Layer 5 of a small transformer language model trained on English Wikipedia (8 layers, counted from 0, width 128). Numbers have three digits each and are written without spaces.
Take only the direct path to the model's output, skipping the later layers: a vector added to the residual stream pushes a token's score in proportion to its dot product with that token's output vector.

Output vectors of the tokens that the questions are about. A number n stands for (n - 500) times 0.0019.
" Y": 478400514464693751406592523486552427364266327541311589345464627551490536536543427444417474558512499499564647452350590736566650407426615552347511504572419703569695552439522506613442405576584361388429486547564300398453567399515425340488242478636550588742540553402431561302382411490486503555494353572523518424361574402477495402432785466521542413669620597489491448586529422542624470567560
"x": 586615559351429355679425472246514710406616476563564256438304411545530635536497626446646250931219384577577358602463314530484466625232028685539501450714451312419491531423668444343770650514545539436410618523894634509513320223572711753623501372481542618482490447827400547448590621554418334509325234329827325288560542368707493121613547654458561505473563432575521574494327404489544582565619
" w": 569595521357578578499668419554568391379475449442518504607378557547544599534514528411533520605564511369709520450498575618629417432446613436375529518379601554602540381516438549348476532616554363497430445501492365406463297579576471515425519375393497474488508386637417441491393531614465465630599476576520433607436645681497501442506531408549444470383502653490512474559502433487601458327508
" ch": 519581530430508459482631396550574461478494358522456442655358691539553647557434542496457325734584625386571511519501570506376434500470610435513458550375311625600476564551391386470474711604547550496434386537426515495537363436603337509395331444396522462394504509702468444522522394621418565443647410574542470411501659575628517573480479453559393287465397624599386466481480583496658492510461
" an": 498495643581644425620507379622578321419582509624576423549596594647530652523321486474354323455601474328427561537492469574577478436455605496511309547496557498592489320473516372412560545501377373515490466548496504504593626452588561614415415712438550481445654525684362424572358501637380475465550296492433548519374552495434446417368568523589652461376471606423572393459605698501374449484513
"B": 729421455435474518530447370211530529506479569603391571560488269540581522473535447317459752629506512665506559627420468512627706440613401677460468430375534579660598292586378466646514427312626667422362592476219568662532665522550607307459492538552505513716507470753459509403234652426494474565291245399361550524857472481592517583317596472527299448460419446480420471368485467665419484547537
"\"": 508066519388671456592389403306432420478390484604666492625421343584535577521536397621499693698541691084704365689478381581422616535529562336384562638672595262428771436415493536397512462400436491557526475451583403737611612575386530363545499609304558625663468793503370479525207516530304517524616600592379620460510673334436517426799615147305290279619599572435507527428523528281591669503561
"id": 362453673437353536436732509655323547550432701402532465397597434404677504557607343476469628204540536426495456434324332385572636676680123653645636491508608802439375517307536830228495331415746298278561565476359659731409449252583434702580335772541302367525413660489615314234518426409501146384693610504208684798408632675442501306426310542438654809463518558434710544481245616615618626440634
"ry": 196715560497732527923776371536488781463374653407423372319781562732451558476456542237524464300604693520547366427699456646385628780214662366636611866654390423207737414248118778718517388497458529462571504414462560618377233383689703345642300502573565629475569352507444566333605453605433448414283708626401577352323588191419497793267462214595525552636565599540363434261254320239660623568446
"20": 673584479651479542599514621605358582564420607382596555253496461348397461451564326556569500769425493400564490558355546434705562330591606540433528357561626435303335308534531806659600372427282465541567503660459702493466520592448321485554507402473534671400393753405582550568730369433443450519243542401416370375724500489666585417614418556666457666557466333307547507404437674276381421404567
" a": 481540542515561426611570502613565309448578501620573359551559587611604659471448470407469388463599506371443549453554574545576404415468686500491334394523475469636528329445489518360567579493384499540364550474559471437420605569588531665354478577340491566336525471576394380599440541656453512555615340537405597638454609554446470377423543550555551343448365620389477419486532713478370509472535
" h": 530531500424587531563479383597598407531637561476488373715492604576500627534324595438440428389554496405750548459544588532527453437357573469371431437519518442635460430430481528390494454599534511432248566506472488377501415457609495468379445374388534386552680471708369389620430517551542559445700419617410471508418571646448543350519394508607623334449480550622465471506585517540560485477620
" c": 443615528604537482603597528465626455519591483368475406554503586458569607529558464385614354500627593344648611442543608561458454509484652567488435373363558591535466403444423448340462629619517518478419470482459393342530342569525374481399379398437379490414602406532450480509557592632532530476653364554396534590423629655489533413549510411623375462334393515655478515572561527508519481426575
" T": 473607690506702524402429690416622503424369319498396560556580559591527684512454533567442487628497394580524617447423510513477416339513604493482553410442502703678677569498706602500451508543404487361545544498424388410435628437479338486413350444487477476580580453467462428289453486538591528554556341625310620380512544350452482357457589448443468402561632492517455510594547608508611384405493
" of": 347381402698217716514669467628610362453419471470600501588346469423526521421532504622575505511727706505379691297404502519415394626511556449646512449541610626657502582634546519470460508661453526515428538515478612646529296317702488532588546387037373422416545556372276288525400520646495593543593532333601489468498579352507483409551372539280659418524698498539386482587791308501448462395540
"ian": 454682447682454439716301291588490718584492752352914539582272343462424601469506613552686553377638385676127774672610341477590441559608631377499486594624431799171543751606378452553294528427313407764441358485588457490514534360365562386983357457567453255524533364696249279401406434592410582368473725696210377419307489283515499396520375340441598569754295690677710513272594449581468537517401
" m": 497471533538501659565542452483602340632609514501673398591461701424564685525587540501497321487556485451607622445576568598501380507464533541349386416428446501629394377514439438359385558653544520413462456494532460486517478561598380577359447540347605458576562401694433468473439591563358621486724412414398362644355645629471489546451543288509305498347361466539498481558549492536601465478553
"X": 451287402496375710522706408743370640251460337594496481473297682493460496494546573459466680664443357644407616621591479398584602371556162424502523440490350462576515506700388584578532512587584407370386581450531430573522408242433642518882376471490534578596392561769526583425466496438459701436245375485449563212521192455547500470606462620683551629515429535476520452445549486509554462643591
"Y": 731319396467440740561618258609468738458314557657270479405494514555483362553596409300312675534546464548495606610518549307682625361488439512522643610357445537520610269590365479750534181498673428433435471450337510470493459409425459261734206445665594598734535576418438495263150554497535550506184390661477437346381358584577500499428766583739600614641668629576426471435569502543624593546512
"ri": 226557441689727575669423334509293572316399614119467284517634540621461771493419481436649447304395673714453365508715522398297544929233591411720590841611366632331433487416468568617421513439615539534541500379554610532091376380677508505743399459684515687556693536399523427239693281667521551486207514350714391469476443568454483712423517471359662229697345513369615496438564370262500559486757
" k": 599324603462582517447507355474577500540427306372711394570352650525551479602448589467243388549610493479570534472509659761504370668329547449454511436442476466553507429477317371380442439521524429447448380591355451484541593580707514386539505598523470362430612534679433473352573500556351792484708356644490522697324617576629525492481590299421456473520567547455555528517267576622612396455606
"ess": 555551495246598527674490376526490889515402495443558429310576262464368440489681614596539300313386555436320482261355222466304745572310490344834655603398589922653641250453217335242436360643785558391643592605463644531304797608373645589579715636732501399580270641680423182450265655549324464656409772505426407594464129204505491438667436730380475743848582613490786485492394266341336379433859

Output weights of attention head 0. The head adds the sum of these rows, row i times number i of z. A number n stands for (n - 500) times 0.00056.
o0: 428471437650614577438497531590447415571426407504431539276284381480562548749572383509420325388685508303371486477542628546521596512483705564690611589642629662090591428487519438464672621476405503543507492462537497411459461603397731436505500606613516737458385387206579663436531453501479440666572474341373315471393393320401744398494746565680400545546581633529527219577617332465381801483493
o1: 527680572485477499618376567444283581550397341171574613617748410259328445448255493616453568502645650403666437527398498640431469472423384603483541503654765546322378554231506372558399642607348551466427580777568461691592634485645312299575369297567305437608317511393493234532539241739530743199522481524507460568588321817536303608396484420305461760293838447577436545689407441492514743490435
o2: 326478549353679512539593705454699416613510401546369359737633482571364224409499429567640544361493475525486590506349622595512620321412551342325581627478268439641440787467674596574440380548588212379345689694317596293497492576589614522506425386352517372590572607513384314604576465318550533545369473478661530337362621411595643381281501334603383424728470655542610527502502543402594504610558
o3: 461622510452420452327562328690368648595554471603529546403429569514572559598328609461248339597517468710625515414539441489563433515260561462340483428508308549553323599455330400605672615670516594506305448390417650566372503333391545380368530702375644607396510533754600410470472677521526668493608497568500331400379454479436571508455592342427384457491531737547482416473580610541685453366619
o4: 418656484578601473488640469430545533366683551401404546484805470386665379333475549442598386632510620484449588554531411403437438483580511481574531539535642544462490417463488569346438416412440618630420543354489373501511377677477481512587329487610322452485450483457540318567461577498469392540673466380616519613633542452391264450409559473633282604192427412627508636494452491527462580506543
o5: 541629477517475540228555551614457453388565335287301691461331482465335524523608566597579454745460464548723197487719531550455268420546412523425603642708310644426640734482381402531392513664699374316468565743606760302196216563305610485472480321640727572604242335400478669359422109430724343460480738767620419504377560434644677558449434463420444243512521848674470572428499520516705378368799
o6: 383419524456495368615590275611317459670457559547349607482346693586571579539490528509395320588447697385185596275629626736619402668351568326488328452675287669525510469709468624546554394541320511528496451438440319467493622482663695536543525448633633265557558561630243486692582616479447506577667519278425265629527441423446342557450776404317395496555297627461502576567508433526272669511709
o7: 638553704473729453539645550335617511576436419534379303528590553638577493484440737613594328482516294542250581553314534470402550311509674704546396409584413637621450748398589483599193470589235437698441592276482543414498744412408334579662469623583535597458603529389459424406563406336441658289498526582484503563248547360516206492616606489373479443867533508377588636546590590540475369508505
o8: 339419524559311383423428515721343651568572534584494728487524435609361579403507375503483479578569476637615543338448361710481518467372440607254405717656435475374712506535794623545682478511436339511605551201392361689250485309380593503507525391267334535257358420584246648583474576457825563657626634606531349356457365526382352406705488641473637495390448276593594679415648513348593549644597
o9: 617670425544560417396413403457449562536653414457594533276427521331527543380402580376491569607443466620588351527561557477487350401320493643558418295575549442359486422566649414476409747427318755507608466558564499540522540521589353413484501451655394679607561344417683610436509446378652432464447443561533549410403472644634259628438447588577572481346494515448381644468556563595545420374448
o10: 426468545551761350271491678440484458564293559370582640397679242615471452564393526537555383254397381428532594433512439529577818425464411525666517528464854862468553570415435544570515519305609495429428612772685675472456460480295561199524364456428572563663587478305500638525521452542449492520536552495520442343479617401410804525495515557088529400522670435485259419466507245593449675352464
o11: 494574491656521486438660456587405579453278293558430413196521629334505458540508663470375517641790527427359321601389697447322304572238583419604593394578495559368483630462645416550726711448395727480567392287328446382694457545423490421372405599516602324643525515371511258410487352587664645578450443531496346539450422772802278247413494361539555462858573581339425410716609564612527732511451
o12: 385553420673371546559433342385373377631590453489518883566513715354589421390539298521452495469257525480492538458463421583603407754222547422523441476452404481698475620865589594604372341622475633372661351668426438590626492545511399489572452218479361152488561519693419433491502616370541652664612488498498441592596414593709441526409606290351392503392515564459524491457360433599568518613608
o13: 435635477350458673658494594578543291208276476367579517669424572502530532469298538299543467372490457526483494568279596537588553579597569211439590331547394491693568536437523514429333421611487472578537599567476356393738430432432415433474528286510429401643722464648437701315716627604640705547511312613352522397582371605484353350400682708322660490512789433343470464557444529641693546611396
o14: 452645388525544251570264554530547600593620465388428655577845349457349532449290506344252608607310573535419343413512610360515395511284708550633594348666668619468520256506702618662738606320488608554371540570421474572338597566434625566455459579721405379390442452560480021585569480729654327628596367726701603723656597564503293450529379267437518439503500598249288680586353631494418425412463
o15: 603412433677596311383336559334526471517579533394321584526871359555621358486258600585494474476477322415407403596558547430584631488416522656703418450689532608449463709521562503691471516457602585507387495369570624430495680469566461513522337535531620607581431621505453268593480490178419690463561438492565559406455521534484464489531496495273438522488340604361499482516538495559374476499481
o16: 480565620353426554705699290611447436625688521404633446554506637542414385492471548421461416390613528344517270649300548729448296605348492271296519448643642408619393470320383466456442382493593539618329389610482353447613473513484410429428505476318658380471414572669419489489595399722421554365588566542594171589527556804605362438642445538358652504523620403581551609566444577463494651355436
o17: 551722508460433539493495386600229477432566434398523578318504512485559428365326643229432567397682683833445487622437623702714438353520490373383524439551441495349528712171396510611468203425352455494328549357496370330652376561508580452727621538529460653586466466664735505387471791372638452635551595510467367420459415375509322190327818417628576436611687559268696643533334440421647623530607
o18: 636402308450471499543464574531655379300448688525317417770515577514380454295410553682537588529441433407489452583429499372464365351517402667429363540757365508550526332392526394534612428437592398494534798214811465451635634487392447795332523390352896316702471443620402494635258484268283660376474523446551584282679442782423411629491427636428440596588402302626638359539770539406518717569517
o19: 700438679602451232544656515778664495452337416555618690627659505452523476260529498671341666455607625559313614627461728452398278592467398404475549550533638540446463408341581324320677431274539309665477584430353641532376600489464281449591360386628228441601580587575482359593548329252669608380337538459368524417586459343486330544577410543529631561280660477680426496500463578581510479454602
o20: 453299306627403556543274472324230320706355556532661327463544565423622279373701640681466578415509582705343450456306500416484516547470390531419466544403410311504427528381360499594557569494432565415468601597521499707659493660616440575661615522415517282710519468379529458587502353631476545400607771429598627631257397582628411467664397465229361517579464495413696333521592695541577558643427
o21: 192555501509568508476084510373361443671705373456264408344496557349494443610618343538502467387428496588366499384472499463349588721579407516655600321427351415402607557760536555455476528409157812429479555493487326579596605613596491555472655451516348463461694488387458645475583474669729502494628645610284592601478452561507449433536662512394408620589346401491670626505512602639491653676396
o22: 434484485440375716515220685517308521643474427580541639765447381574170367513610259554356655514453416543468647509416583754545575405355563484148737654704365575649530443400742429648508375556588371244583586541346330458499529570586549270492513463655548305710346408618502430375493471291713494545494414588518485424519405274448515503288747367665298497580657635670512549579450475559612352617595
o23: 355524173439592605535597379343617549469423625379447464607496348630475600590254578232453646545487737569495532431360577421526678517775428565469486354566462462527409448301313652483582439129518453556356293890592367472468289654613512662435722523333604372564481523491568693610333864818575310572337528644626612658393438468710695523593433476451368481719212541251515507490455428341401536555406
o24: 636511571748242487781423657681595630188553320595505342528654563340355439475669602376540300371814558443322561658304598405563315601199664595451566678346406402421481366397562378488583474243624375453527503696559673411464337447679469482445478563491351521474647497394525530572470321511466418456488555538481667545306464664538478370638429563689729480487381497488530267443455675590445447416533
o25: 399315232566705550506731445490597328631460667735528527493474345442619372583491549421704395499534464440371494705380526345528634629362505461785381344571592488437704614529626723390890510317601303564451359550310472390438600382508745391392320342688585553605490350402403578549479381409411604616325413323736497177472457579541525552579407629446356452557606667581705159463594612456434615391424
o26: 551564579548425538379503578605560554543462452512245536360526387459371664711528277578538509609478630460459601431327438437595600302632622555574521400377411524534569677548376779527393598515515641496537222532522617333548505519393462503363753521330529700478353539241646634527637690256548587509338390449284482462456544291641665411445647291457548449572399404416476467451563498508394436504591
o27: 700374466488358637421275427437238188621515431725799499519576430520482343643655623638614497520503429538521337509460353501717425442560700564602644347715686376622485516334445573503342438659528522591640755550625642749423650407436429672640560604327553570471419491440547392406407223469293506390548528408583442696436422376500373625551400273332386478564718335316424450617654677259619201473370
o28: 515524480475398380424495589620509579333263363676440652549309392521428518615470525525356677773387475553496343435449309343631397417409417333469616568396494724774711613697792760450703372470507436483606366578533518545402481366275479516360525280490655581679465445319596527420320418554602394613253462657470752130620525442587454474715344574395474421813616643375474378597626501356544442265348
o29: 467527578536453427344536403652452590291726515419528668564690459566722478514442622538714399567496251598403385510688444438513480411653514471618348512641511561490435803593557539482487292569230618607351669331545759516376482135473555626665454500419370667396488393441304498489401509519480382456536587453634614475495612356217361459623437763363610524481294365580428750429582494310449314648576
o30: 420581556575463392623728684569599438279481561381323682678454476473694556413547441649516495564445667544474610358389572378639290380432425435490552526552463366574539595658577493232338567514285589529488398620432579499530314638534222684463559201307367462524380443554455634640701477594606376367464472632486737341544433603655573476572443646459421496285481261599677552418517620478627621323519
o31: 507401608444597519487758657283478575526545424421443354425532734465510392542649464661684381622542527580579579446493375486600459375394362645484525501391394458635347538419473612448469524607342448605680134818399560308568373665442434369498536279485374601561656482160500383610393381648491500377372624507586410617267582535737741551704265470559304423276430523737758409485732535423775464595549

Each question shows a token from some text and the vector z that the head gathered there. A number n stands for (n - 500) times 0.0077.

"im": 419470593665535337630359489331505379566541466405648537460489606470637362261539558527465466365564
Pushed down most: "ri"

"o": 337435663571550524448705441429685573510553664544465544446571344466558391451448489497686459413418
Which two tokens does it push up most, strongest first? " T", " Y"

" the": 477556629612567342621401550304493463510505507425575525489524581449566382489519506481487533525604
Pushed down most: "ri"

"id": 449392448451573454561410496508522426484442575486554631587495452495470452462412458496565415494467
Pushed up most: "B"

"as": 476470450505564471510563549443537572498499590497629492584535520390544515385482465462429497498458
Pushed up most: " h"

"er": 455563564500569394630450476496423386638486566576574555426515471417472649511531500497581504431465
Which two tokens does it push up most, strongest first? "B", " k"

"al": 360513489504601537475486531582456568588552564505586519431479558591376492505479433433514623518417
Pushed down most: " Y"

"et": 436509501465559426514583548531457544509467510516557526534545429483480467464440460456528561451460
Pushed up most: " an"

" by": 352606468556509657477485550372380562458482590515582346499503409332409515403407422478597595508539
Pushed up most: " ch"

"y": 370471498518569460494642530477506472511553588520506496435531414458410622507462560516528654516479
Pushed down most: "Y"

" w": 505568452557402602588631535590491513528442393484517621588652416420359327384411399586512500381553
Pushed up most: "ian"

"ou": 432521433520529530628487505536491562510533600515615515476513485512379530448511452414546533445457
Pushed up most: "ri"

"s": 387481490581588482605489455388343470549433497498528432606464489393482429471351439576372511463597
Pushed up most: " m"

"t": 485505551414502572501494603511480482567424550514438480535572583497582434422481352496520480480516
Which two tokens does it push up most, strongest first? "\"", "ian"

"0": 448638594392463372450434409709442417469335484638554628571590533440442606464692725551487540474471
Which three tokens does it push up most, strongest first? "20", "B", "\""

" l": 395547560526552478500485546415474429547529489479566500513532475492506492422517502462459540375547
Which three tokens does it push up most, strongest first? " h", " m", " k"

"v": 356574504537526518493488576569520478659532483507549496432472577527498504518503367452496499568346
Which two tokens does it push up most, strongest first? " k", " h"

",": 547575545423619537545546538566548558644358564570553504553516387517513467442558386453503482440592
Pushed up most: "ri"

"r": 450449538524468433621589595429473480451543485443546554517523546440475506424489459479526584443426
Which two tokens does it push up most, strongest first? "ian", "X"

"ain": 424559514489524469537500562466531552494500477490540467538544528390460525443522457498529572452454
Pushed down most: " c"

"ant": 448460469485582579488511524490449457587460440567474509572511463507534564424498449498617607481499
Which three tokens does it push up most, strongest first? "X", "x", "B"

" a": 463478511552561429464568536440510508436521572536534512529519460444532502506486481482471586458433
Which three tokens does it push up most, strongest first? " an", " a", " h"

"her": 498563491444507407581511541498441535570503488471461617527513470483490491548465426440510560484514
Pushed up most: "ian"

"ut": 551470613388625440563410423345500510519391497464498571529605530468621549436534477504557481521556
Pushed up most: "\""

"f": 316619449471494391575592421523603488686482502606583477379614395514420519379503517560462513505542
Pushed up most: " k"

".\n\n": 500432582443424561441520532474450554342404448479545505494477519464636629547462537446573599427562
Which three tokens does it push up most, strongest first? "Y", " Y", "X"

"uc": 478557504376591511460549601506526490516405540529507478494502567594458537410450436415423567459436
Pushed down most: "Y"

"ul": 461503496495558441567552467475467491492422536533555562467554496417520501403453417515500460472505
Which two tokens does it push up most, strongest first? " k", "ess"

" T": 353467586516535543434558546433455573440458580487513493483549477453546480434438460462637523515449
Pushed up most: " T"

"e": 423537525440579418482547504439445466489489459550577533537535536492485556383538488440595570505517
Pushed up most: "\""

"ic": 497604462468534329518578501467547545492516548540521410575553447544503503614491381340440432473511
Pushed up most: " an"

"ec": 439488512508580518555429512514481489581457570471557517576529436409465462453406479454530422476557
Pushed down most: "ian"

"ge": 598447530548517567528510458330539473387484553536584532446506470320328522328547470468519580462485
Which two tokens does it push up most, strongest first? "ry", "ess"

"l": 543487518481442626618526517491441434508479426598390530602454471313551570488404404385441559489467
Pushed up most: "X"

"ot": 449431528462542437468583546607495466602445601613314383580679658480540400480551418433567465488476
Pushed down most: "ry"

"==\n": 501447479399450467392601458549464453577332564575384317574626648512512455512508509507521508526551
Pushed up most: "20"

" and": 558488513395469374541409592354568456513423500532531486394576599475561507363567468621503463450503
Pushed up most: "\""

"av": 485552500481568539512403543567534602604494576443551635540530432416523451359420478392504395486619
Pushed up most: " w"

".": 446611533563556500540473484402484536520465609462649502457432536451528491371457438510539514471595
Pushed down most: "X"

" wh": 448492503506540429492516470445447410479387569514520569424538489386612519376457424447508440444467
Pushed down most: " of"